Layer 9 of a small transformer language model trained on English Wikipedia (12 layers, counted from 0, width 128). Numbers have three digits each and are written without spaces.
A neuron's activation on a vector x is SiLU(gate . x) times (in . x), where the dot is the dot product.

Input weights of the MLP neurons that the questions are about. A number n stands for (n - 500) times 0.0018.
n5 gate: 445689574419551445491432228731474607384487451503419655511522600509595533564437653521409428727330399449562761332538363517480500567568406520455620543611414608473475474490342427410482452421362546602635490318616623469421425613490829602536507607783372478520615560337255427510514503467727571310572417462445443464593518410521602380514570599622472380581423530493121353470650660506394355486550
n22 gate: 456521452518530496649346449568550504550637457681608486461612319649368402457469291587455488643306493444500555486748678427500492792548236511556221538640466392556664478419591577516543425559439387809359525602489518322565377424424255451617272333594332406500612426493552630326527413267701340298530367568366496572701496398440619533647349518485782640544422478602475346579409291721279401450398
n33 gate: 379255354517581454428334651329337686438459648440570585349546564549537524363575512522630422578403664560520526474487293448609436601530517385503453474574506466402526452380382315364584581523520493365597554421507562364299345432375539670538441389362633402471507579480336200587489592627457393446453443736284714451506683734544432566445254777521475376458395641664609642577600369194429641453607
n38 gate: 623662381435303644329460480362823523567606554700590123212461717573335463625402508365523162428515387686435405465573527658357646395604778623542518631551569394403659574593397415586467716454533684371442489478511522638442489653485458583489659477405647577528507571625463701552615228346412421512565611531458613566563441364658646493598463595555519263489433368458507390527584663439682431573714
n82 gate: 584456497679344319558583453507450402443437530520793568605510510420439627657458326401503526441195577490679519481382545554683388274617625255484401418629340417435364598653427555552399722494553480632395609446473194384423441391574584559493438570594352461596426646480452617493588455712539525518553342493623452509729690483488423602504551154591507397312524460486527517567646351612580557631530
n86 gate: 487274688460650465384537525338493525334607533572313477580585363403703604431455694534555577507626539326547574525474651446500493562507390507445660506793538446500624378461542402356568538526383341500338667426646507475258608291412486388561610680580557629568480406536445354404521409507707525588196412405731483686647529497472628497550418638453489427517273649306363419512496766434535475678619
n115 gate: 440503451566540573506421349500538353356433305497185534414543523537644439616372421606461427441674469543487607397506350651500400642612692471512396554535425589451636606588510478402518219472255571442587509558388371597573582530683513318426607433678524393484557552662393517474446315571381286513537537480322562687485435609432468510531746500445514174291484468583342663361455490475404605581545
n117 gate: 437618572510479549455500496493446575326433543586528500606493387471522578702536534569705585526336503609490604574317571452434606635559377603615396535366427487462562490579634507586419637775534459536365540755405466362514517568511355605589614283398436532494381408477424683372724513742506511550280443858732462540370398602425642240507263351391468696593417354627409574620320589327335421618503
n140 gate: 572637438535600403509538361625637470541462487362401265385659510731725474443482445467493475373327608233443398561469480367556662425303440369432411436669581590424615555647389419515571513565580474565328525594455634547410517574571544493588392405263480593620548540541326500549696565633488570510524628389466566392609445438435593386355435500510565518658744193517388467237602402655467588384513
n141 gate: 548545601475437281561529538209506825527611509506365405421546500521476695277561265544474632630329577367497525594698440445622413411689427406444538630339563506454401497422550491610482424401510658503419554532381435336653546509533520324465330336556561629500673423581334344471611491722604597779547597423743566468506517532565574529568581368532329551422471545383573513346570374443530581544351
n192 gate: 447450608507383651342595479559497562369533464555313666368522555662496513691491436488629478554262666411438551415601424673694653344395366446449477600523574573774462550461393564566533476625520457479583497400247470538460278718362421287330389517507570309590497302590763581656430500570465407344510469413626418503428660710466500446411591573557553342456646387666526510545205574357469369489500
n223 gate: 608296664369450591574446604605689493583641649551550540434438540658674481554454595611596672274585373477538444576442416516487483386656325516478510399522421397526594409527382234682509463506345438617561452766624624629497467346520409580598549649400646729470290281352296654434422422487590500629585574395456427553591441477548335500538559523289352313497583614628426584494539562414493394531418
n233 gate: 548461629334471557533687574500558493386486409675351629574610367556522596507451438650518466613305397707463480526448374320479514576530693591796473588537519177444547528621532666347528354430617472599258779707507469504627432379493507432732448403397446550456610440554395482662569566469375708204633532399583496478600493354487225340312427403490628449440507538536562386260440594348536439569552
n260 gate: 268459515518409458500536661397402531555638342471346447583673466437437368439329463276485265876474683496652507517434748599771573636548338526440858390627541558328426662698427404507677629740409393488573304669500418627547315657550473576537520500496485493376712500429459357500577408765300520615477255592550553553507449445439489481492381445522523454459376327600631572483619607543621328721352
n267 gate: 577416503622493546339283607421313428364596611530352589396500303533360479429552523478514698579351484383415602497497410469733719618376703409414371254449432565465457386613375447569371895374497396478219527645759378597421450480400593532590362385539536493468469477477521409549432616345431589464417367554547754512656202538383425528434538349541229625286553528450517521425530549453351526627483
n276 gate: 471435421472720620455376530618466500604500503409458647554458337524396506439574571399196551698497386616451458411574425679416399564599638471624500359383482295494642365530402403545591587744600566646425463528233535605463516387311425636453646457532484515503416410451567553455516419600530665464461281644664554506432630604431506377660358506563443564449407534572271250531361500331506459332462
n286 gate: 434488576446332487506394573561343303792642344617667500427653639481416565598531441581500493465366528584586373613426669529533500425578593582459430512439621448599672356390436572353708214384578379579449657295386605517626684509619726392559521582731534578538536556491500545513374484366581566367514673486408487635535493591548419471566714432379541393387314565547329645476359405366426673575402
n302 gate: 392378569389623532676625610589520742526605574547413533676510535386632456597679419497486544403524461303258539410620504346335333516478671410355392474567468531295513579518496434525475634536714390391389564630548434529602609519486302546449577461313690458468531602454458705510571723421477500325375265365482647503667449476622527710595345555428420620590350360404459309775389328366680503687610
n5 in: 475467614592500496574385292528450638620442450371723522345736460422313484553430513392230344708520407380416344379658314590420330518521615394440213376301355458314478410463512478542426757534782777533415627554582453244732536530670585777539324293424533470431407414466492590417528567609493513646573342675578631363387579769279655504889645550628545412520345372553442496479761547652380565385367
n22 in: 500549371534233391517336566509318679608487457393379559401589532471383548342387376334536296338624748672466634562612578394612473540414526607589396702051390483487357685653582627655184618361626685798363746767526597624413365679678828563698438669541744408655531394462438260728436685544328901587473743486739513591639402707697408381430642509640574564589732522377504673334414513448315689523601
n33 in: 553433651643250504429440454304391630435496396469372643156562430561546642368649376500366392550368286386371392493473271536227426438601465414579455550395606475656582479447482620590591507709511582485359402702390425682620672372692592654504327571731418622644638411524551369388414551575588359493782697693522671369416546571559429446383389408536511239648395404407426537606546518490408670522650
n38 in: 471525442670286464369640471616621424410325391724449540384496464332406343444409461617661758383674276472692357460358424546724496489676383453419602608300375927672308596675600456410594314393332765826400485511354492572481713493680528639423483492567496456481515541333500310465592773400489554544520696344556696486458594377451481461676574477792537613336598450376371293611525392526460396468477
n82 in: 540701330388659578320356588236317664397489441396412500577562797476527603591483270737493473687281473415546340470483589754595470395414542623287507648567560514376613539659318393484686422548433468458683472678385431377539566646604619600686623325485380664425397503465438391576541411500459492347522683302373401551532622414533795349572742457518428694413453436541366426458643417283474510526536
n86 in: 496475251210457391633474451429541611351552685423698362362718339421419376574478445388539500817428486360478374596436480599609346608149433619511422386556518752504529481504567325538497512424530284412235384625530439646601492511232304461572553678558425392385519733518588743292449460527168301603662618528730426514617326523493380614375626553409456624515608492374571523668365424444683259608458
n115 in: 376290608592355403376500600396609633407536572549582564378465556500579403428494455472514511507658474507493685522348358513483695395154562409246556431543637324490391339443493365524485472468643329628622665447353419542523462614660604431644330563349465423616497670396639285459423429457264522490322430545356415620542568681338424315450436463684436443476398741444457728485605493565359556419530
n117 in: 533574740430643671658527597442699558538015651500662511593508561519707453635523362511540577732496534634279714530265533607751451547272601540519450419574533504717428417379594534439392398432629484793615745563318508290402654522701418524468411521407794606417551208515528521399768436520508576566471764685372524695514529552638645544576620390318797536552396532459250659468372691407581478512548
n140 in: 335520375386523538535611671345547564729374468606388396539528508604457507620379504333585535583412552627207434572634489664526515637520493673587378575536507330722542394296387546457507357420514638562595335544158540454583362704530428650485669701485393476595692598282334508193454528569361570462310545212515630484655698723437457423616650609558539623563696409360468462753437690493549578580507
n141 in: 450613541530517361526470676587616535342397576598555429468529545558349540438583349231332405650385574677576417478497280396665514553412507401510358503421519430377642587386497429567521590529307463578602589497513537265517493548472409715487482840472609439480450484269517737555676323366724532507472451370504356560488367456549376578311507436419589325497548584465420483594282733408168378327598
n192 in: 610478438587452500566481521632466508553603568429370625558386552569574443683387414571367729621384276524545511327663632442705568426358643333489443486704475572375312473374688615285353456577569446443524557347427469428717453453448556476435272368484705423513580511433426589516291489558430463640460348556790292714692488500440153345529310749504581227242539396392492611386280519380864263597272
n223 in: 441699411604471434527524557423549787410395310661457463640276548564632493473363520195597466488617372362618550586373518405449368714585438475551808447549464521457568398493394558560481496825605571410390625285666315386458402460566423489323329338544511460539591608428454459432670206437389530540298614412426482560446560673368672596361422377609504428622579599672538420408672550441446371663617
n233 in: 535455365401680450557401592434346380516268427540447397496589373450345481580408755575401560528365376580602666493454230347351469486403398361561420566745490496406711574748415554587503715643541433366302621478511538457430511468620546799686616702580387394553430650576451551591551539861518372364306484686621420527422575358466648620547447426243603147285746403310485708591532429533619354445366
n260 in: 531517526345564519395327563553496515351634561618327612555546622458288591418503434395601563680474486678396388424483492595571508389424532496461738552197521515593525606721591377652637663370576504449626348474724315603540444691260709768581880580481296507444759711479244361526450556339675657397393630328442657500410551401503416441434396504463356554403690489557525640510579530697428438269356
n267 in: 728428567381387470395543473492659561367369317553567489598746656500586434375517698466549441480559637530514437435472355559609668294500532537535766514471394475608356522539599363510613409430373599605481302277350337603464319500500394523570555515511331472386485437365615469552557626507455689374561317374389702579440344493470522655426382233452667574757384731489605439850417574099436483550298
n276 in: 481516490439646400444626419385463504658599409745560286311411393464588356607438228487700504474417418525558434494477600296482518414515669336321348406568458432553589679598468483279547685338459545551292527669431406457493535386572368592756455493298623474677459507610598558374363530679490456453486568507417352463647691441633606628434580445617463430398437655633640397568653663567585571884573
n286 in: 568555463514651572330396422576713641531257761521507661480507747378746427529590640470444373496743594613583538555344344485418397355564281474542676538619585377199532456585359479520447307609409452302397684715654544664391545680698527798423326393349458364478649468663637423507504595376287488550523458397462668415261449515386569478702470416646562624597560591496594364530350518364557384385489
n302 in: 555444482411598268550673433620462485507469524486471681654369635377463270582450271458736553412542416294762453635460595307751471720389576649540435270555582597564392472452584574440640500349441630567639403601521673580316522377562638507500269398367434403500650355548397563318390520419443372577537208515383582440487616532487402236701518497342571611746475440489583370392473514366612418364525

Each question shows a token from some text and the vector x that enters the MLP there. A number n stands for (n - 500) times 0.021.

"Mus": 473482530493502417386592527609429566573512623557599387430473489446528457533489583529398468576369292455494478462516478400478415540334393539390589438520523530410436541559596592508565489327437629438489452511454500402434583540563523551531529428503557554523370596579518408484504503468454624652609515366456534615501500586455475501356500492406469470556613493462488584642505665623534537433404
Which three neurons fire most, strongest first? n140, n5, n141

"on ": 625536548428523483475583573477459523515403562436651538490449526517491464501556485647479417504472314561505480535516576448542534485528484485425537571622408379386556468516570600491419476399542632553474455504392459513426574488472395526421555484456493250517454407272630525454569473598377555485459497542517422684470509419508555639536529491405513527431550614444513542536380563629510593473463
Which neuron fires most, and how strongly? n117, at about 19

"di": 648497575608466387523576549627372497555572537515570534310525616550611419434508537616378504488544371496509385489489505456413470490463507480560565440597455503490605574657514665431519438432424650519489497456449465456297547516563407488414536442632426506456513477477547458493503512515443400611478631411420569570477424558530323570307476477451433540539476633473488465626518582532583675520358
Which of these neurons fires most? n286

"the ": 633480405435477454452493521588467523624461584516521579537354462483517534504593571530515468420529309487476447568549507453434503561396512516492507482599449504295577524600521515511485520409527693439553396498501453479468661574461477579556510524500489156473419510308641494597492466536466601500531536472439469684524537454550513598460527606346402476487504475536428429476368566537438570524413
Which three neurons fire most, strongest first? n276, n302, n33

"a ": 688534510564411454552454493603447636529527551577616555495477430457407561478550464606461518400447403491435370537671551447504467642428501491601419494572484409418563457597480562484391502592578793589587396572404506411516410518519518534504455529500522298346411488406599388513510567481421541559555492458386429570648466445448495736396530469389470514499538413555361501426312512583452641539497
Which neuron fires most, and how strongly? n22, at about 82

"June ": 550539556479526604368559464560440443592622482504574474639454474515396528566487524357417505423533361493722605588508487504487475547384497532428460466598381488462561357446543639695487505574545752522452455506427453365398509586574535520421568471522494332643497401372597525456636447569374506527654600547460511487569474533375477575417514628486540465487453590455493477478399611565477587416601
Which neuron fires most, and how strongly? n117, at about 2.8

",": 362438463459420406393735592641399613515600640417573493559572417473561357400690502488397483418725436465506611420386516485445453447388577534501512298523456483410527384591516487553554372519568673536542460470547455537397541626535477662450623473446416364563466507448578501392576317537388403685659445418417486619502394543672465638415384626367588503470610581471559511359597571584502594477466
Which three neurons fire most, strongest first? n302, n223, n115

"m": 456457467398499432436630515575360484585498639519611495502442480451598506643475469592449498569579476561626498489466411359483444722385560584468515420678569539460410604532582701453575603442567635423540348393456542478479498651484551486459565467581502405466454523596522460422466633468444509559628450476382615461506557526463507557457484564650438436559426540506425439471496656591361547504397
Which of these neurons fires most? n5

"berg ": 493488634481476461416628499654460540373454559468560533507424491571526528595446546640421422401567239475519623498566505454424465631428467421362654469562478436469566467587520647424495443362570717439585468527568443390385462624472565461529602549565470308495525473325556444528457510558477515576573576515475468753563495517469415593463458513451525494499443534537374510349437509603549586483579
Which of these neurons fires most? n115

"China": 462500485395443419440504630517402546622463533546547545583568464452550540387513380622432530428442250431637443383505551418444599580456568509331587441500470464415542511704558725528485527542483562512576352496433531389363582595658624482453548353619439511449507369292580412423416477561453580559533564521491382566636532584423523512378521465451506466512480452497494553569493606634476708355512
Which of these neurons fires most? n82

"min": 541488575472543515491631559479370466556558625513620471384557586599523507571441481569441556565541440381595428526578464496364493558436414504475457496670403465400499600611456689437468548513444640415588543476464478455435530592536411550471553467568361498536360517581611553542512516528417576580522655375461399513493553488420374577389449547372479512566498530397482546670575625569482636457416
Which of these neurons fires most? n82

"on": 629577471458554539385551588551431495519546424456616501559464523454455502484497461668478533543543565515492350534442582426456422579432535405339549466535452498581482589553515657485456493497539640523504370503485385455478582608492457586534532503613394474613423630420563488576500507578510455506630630447538346569552514508428510519481505362429491554619450596492596483444541564626469554486416
Which neuron fires most, and how strongly? n82, at about 40

"with ": 643518487506503450469450592557489578523493603456545549535542553603551447434605579609458406428521419650517466602495528417602452523481354462528545514551463511380621450602591563523521473418455586544470414520419436484379533451581406494525511487472555239451410493270651418468484472595380561584487643425539403700510460480465521630483601590410362527385629618410408525398516635681502623483416
Which three neurons fire most, strongest first? n115, n86, n141

"In": 620565483572466365478584568465369493440494631488634439447499588366502378555409552631420449517499509449425377478593476421412547549563554425461584378605559438408466587607476672593525469434460731541540404430418453443449556607548493548379511547579477514607397481579507444463472513515514523604556563363496383591534481469566539634440626473539379516467463569544418574593472697622369499410530
Which neuron fires most, and how strongly? n82, at about 17

"its ": 695468451574451415515547552559510594532424628478634325561464559426466479515547618489439475536545325558579527565512488459436454529366505487499522566640483427377444528633474526491625488607525773463530469530374524534527614546536449640518542494464482272437335471339667410566601546449299454556573513572458465484704499517551534578439598612397399468564487555564501431374437519499486705515437
Which three neurons fire most, strongest first? n38, n276, n260

"published ": 579384634548506465539540474580486589596485556488597509532505453544514473527613529536429565527432393622568557486479466526518473525555400425517486489548448382486455465585544555470351497509566791541518428470294395376476443569679591482479584474497510287522439404348588447370668530534362473615566616524492367616494512523473482780404464578373376536562525577558459484548440596595440549479551
Which of these neurons fires most? n117

"ing ": 635360555461528525518551565516522593465508556367596465464502541602574482420634545565505412390510325597519511535460516448582535528496412550402546609555453402276536487529419627541417497512569585568449472506476545489449511446528468477409511498442484179423529425316613411429492566573453526527507619486518467679485505392513505784487549513380464491451555653468558487346466529674428628498419
Which three neurons fire most, strongest first? n223, n141, n302

"n": 613462477311515522538622545537450579440475565468520419486526445519559451416521530505452537431526473533576453424495508502446555615455628561454555589641604377493451532559488738432481499570570771407631454559474589541410492424493506501468549622529473401416440438414571470395468571504500423545520535380448474415429524545341562649463504449421594554455468590527519556453550544573376610512360
Which of these neurons fires most? n192

"Bud": 552527488449479420437546510509382577411576424481689506596421496475573474655493511465440493540569383505557510314476445383485523619426442464353488440522392342412420501510594648498600409440365529467547288489497498339428572436537483540518624477559495557495436377562564503544454468419400544620410573442457455561636537503429499589433585525581540546512475502512607645490542625534485580408466
Which of these neurons fires most? n115

"successful ": 617433527463585502438518531628464438535422487439475512542455483483499478564544536484392470514551295559368414637513519409478474587490487395373511523623426304461502561601473616535543507442640712491500535504414461462458511587561487480592553456484486148508575540375566453574555557592436491571564612457462431641516501554554559676415462578343447544462505490533547506525319561546473606412603
Which of these neurons fires most? n233

"In ": 718571474570435448474586517513346530441347655520638471567528570449540445585489522566437470496528334612687473567482509504521547567394488501526451610665494481381590477501565650535424554491408599557448458521394501498506614515594534530419533453415480246594378379345576599502615458570321522563475595469525510582502464507532551600364570575587388537506414629560552523467399500715496650526599
Which three neurons fire most, strongest first? n117, n38, n82

"former ": 510508559467503502439548568564344512546459623540483500537390526518564439560582556650448525468463295509427435599584468529463457453406424493420653510665402410466546493541528628563513480393479679508591479445517383461473530508438538463513508553563482225504423512427663414545544530564402489524547611470526456794662591526586489599469541603458439468540501466409528416493430525468493481496537
Which of these neurons fires most? n192

"af": 561495473608458422391544571471405464479604604461620521349519474338542553489466541525380511484565305447573368533586503459589534603442394444433517376598552447358417582524541735546408458317447650526435448546500537495519445532459463516484418529529450583585577462548632501537482401482549489596555517432449483509511587481525534655296543487363455604478439525429387556703494572441534555378410
Which of these neurons fires most? n141

"March ": 639625511522556558356593446492495497532673569427652431596511469468466525525587605360454480507509294483672523549584463532418500598438576495459521524579431377389502424529497518546639489541552727495527386508538470546476535494497555557465607547488426320601414349364489581370540524501327430560666544638475441651577533625471419547489463605555509491497477634421514562487423670601506678411611
Which neuron fires most, and how strongly? n276, at about 6.2

"G": 527574560419458463358444522587436502480471433504679541510440442487534485616746526497396554479520479546636502348339452355389457587445456497445573504475555351549458537553590560444533426486349596469550396468538551424480506532484511549436501624566473574528472456600526547544437504428341483648537614401326456707499518487486564604373489436549456453482490540492478446620432586640418583409399
Which of these neurons fires most? n286

"age ": 455666644429544616401538507520511573547561500491568477514499468473513525529630463479445378564592312485446485646587477510448443594480532404580555489588477494533536586494503632538431481445610712491594501465453550461418428553528565543559573519533433361555416495455615449570570560558425519603537469580419465780414583485458466613490525629483448568574485557542444421426496625594384633547432
Which two neurons fire most, strongest first? n5, n276

"Mar": 576605507507437317352595578502366450507488537584624501368469544401533416598582612608428504637423444524391349415514562342445439588415529536310553617490558502492568476581572620444543429597452612424534303531445475448434525562591544523437569542608495528492394471562544532503563487472435501640546558373474484664471425525473479631442447478492450589366517437501496530615487544664553577450486
Which of these neurons fires most? n38

"to ": 493556573503415561499571526566491641549521579448579527474472581474462452373539585701427443351563386640581518528459518534443441370459401543475561497646412412458475491616514654461514567424479708584565426537436523594432541473544431523453513415477478158593461469407584453551574390558351486594452621523419512713513494433555583483556592557431479546469419591516500570484515561632599580541462
Which neuron fires most, and how strongly? n38, at about 28

"an ": 624487543560465344584442529555539460506492606584571600560409556466403488511595565544449517537472342605537413614613529465414486554446492357528442457665563436370651466646524526421550525517514663463515406523511502459536455484493458519494552473506464193476335518355680491446470557547442384554545495529364533636592522504483598541425487480470442543547496502524443393514362541585510634507376
Which neuron fires most, and how strongly? n276, at about 18

"\"": 613487430391480370381577466513435569560617575464528474433548507479595436393602564615514448437514307500512489447542529505547491546591493571508597500622457438381535467533505664485464476423567716467511530486470457497387453440537491542495560449554573196481506535308637430506557449529482577597517562436500545700502518494497618726420531493417547566537458562538507500592433567680452625415475
Which of these neurons fires most? n38

"tiv": 559460414394581417484586641560490535525515579453443552460550569537571473520597560632456515457520345533439400440454578437462516659482459486523533503627499643420517598543543579499546545442554612543477414407498404481536551591560471555385631426436468468514419503543584468525474582562450615550732487378552408463488560571418381609390482528406429501440463480499564497470524579546513671573325
Which neuron fires most, and how strongly? n233, at about 1.7

"led ": 481310499467564596428498509596417572530481479457507573460453470612607547446601453539333469526529414558516544532455484512475434513505440413391525548463458393424522573594525674439373480441574758378456423486440469413517282578529517531468563442422518259535513458363557486342501540659370525611558580519459432577414548515428548697495521568411410604521486608477514505435504586649439565462574
Which three neurons fire most, strongest first? n276, n115, n33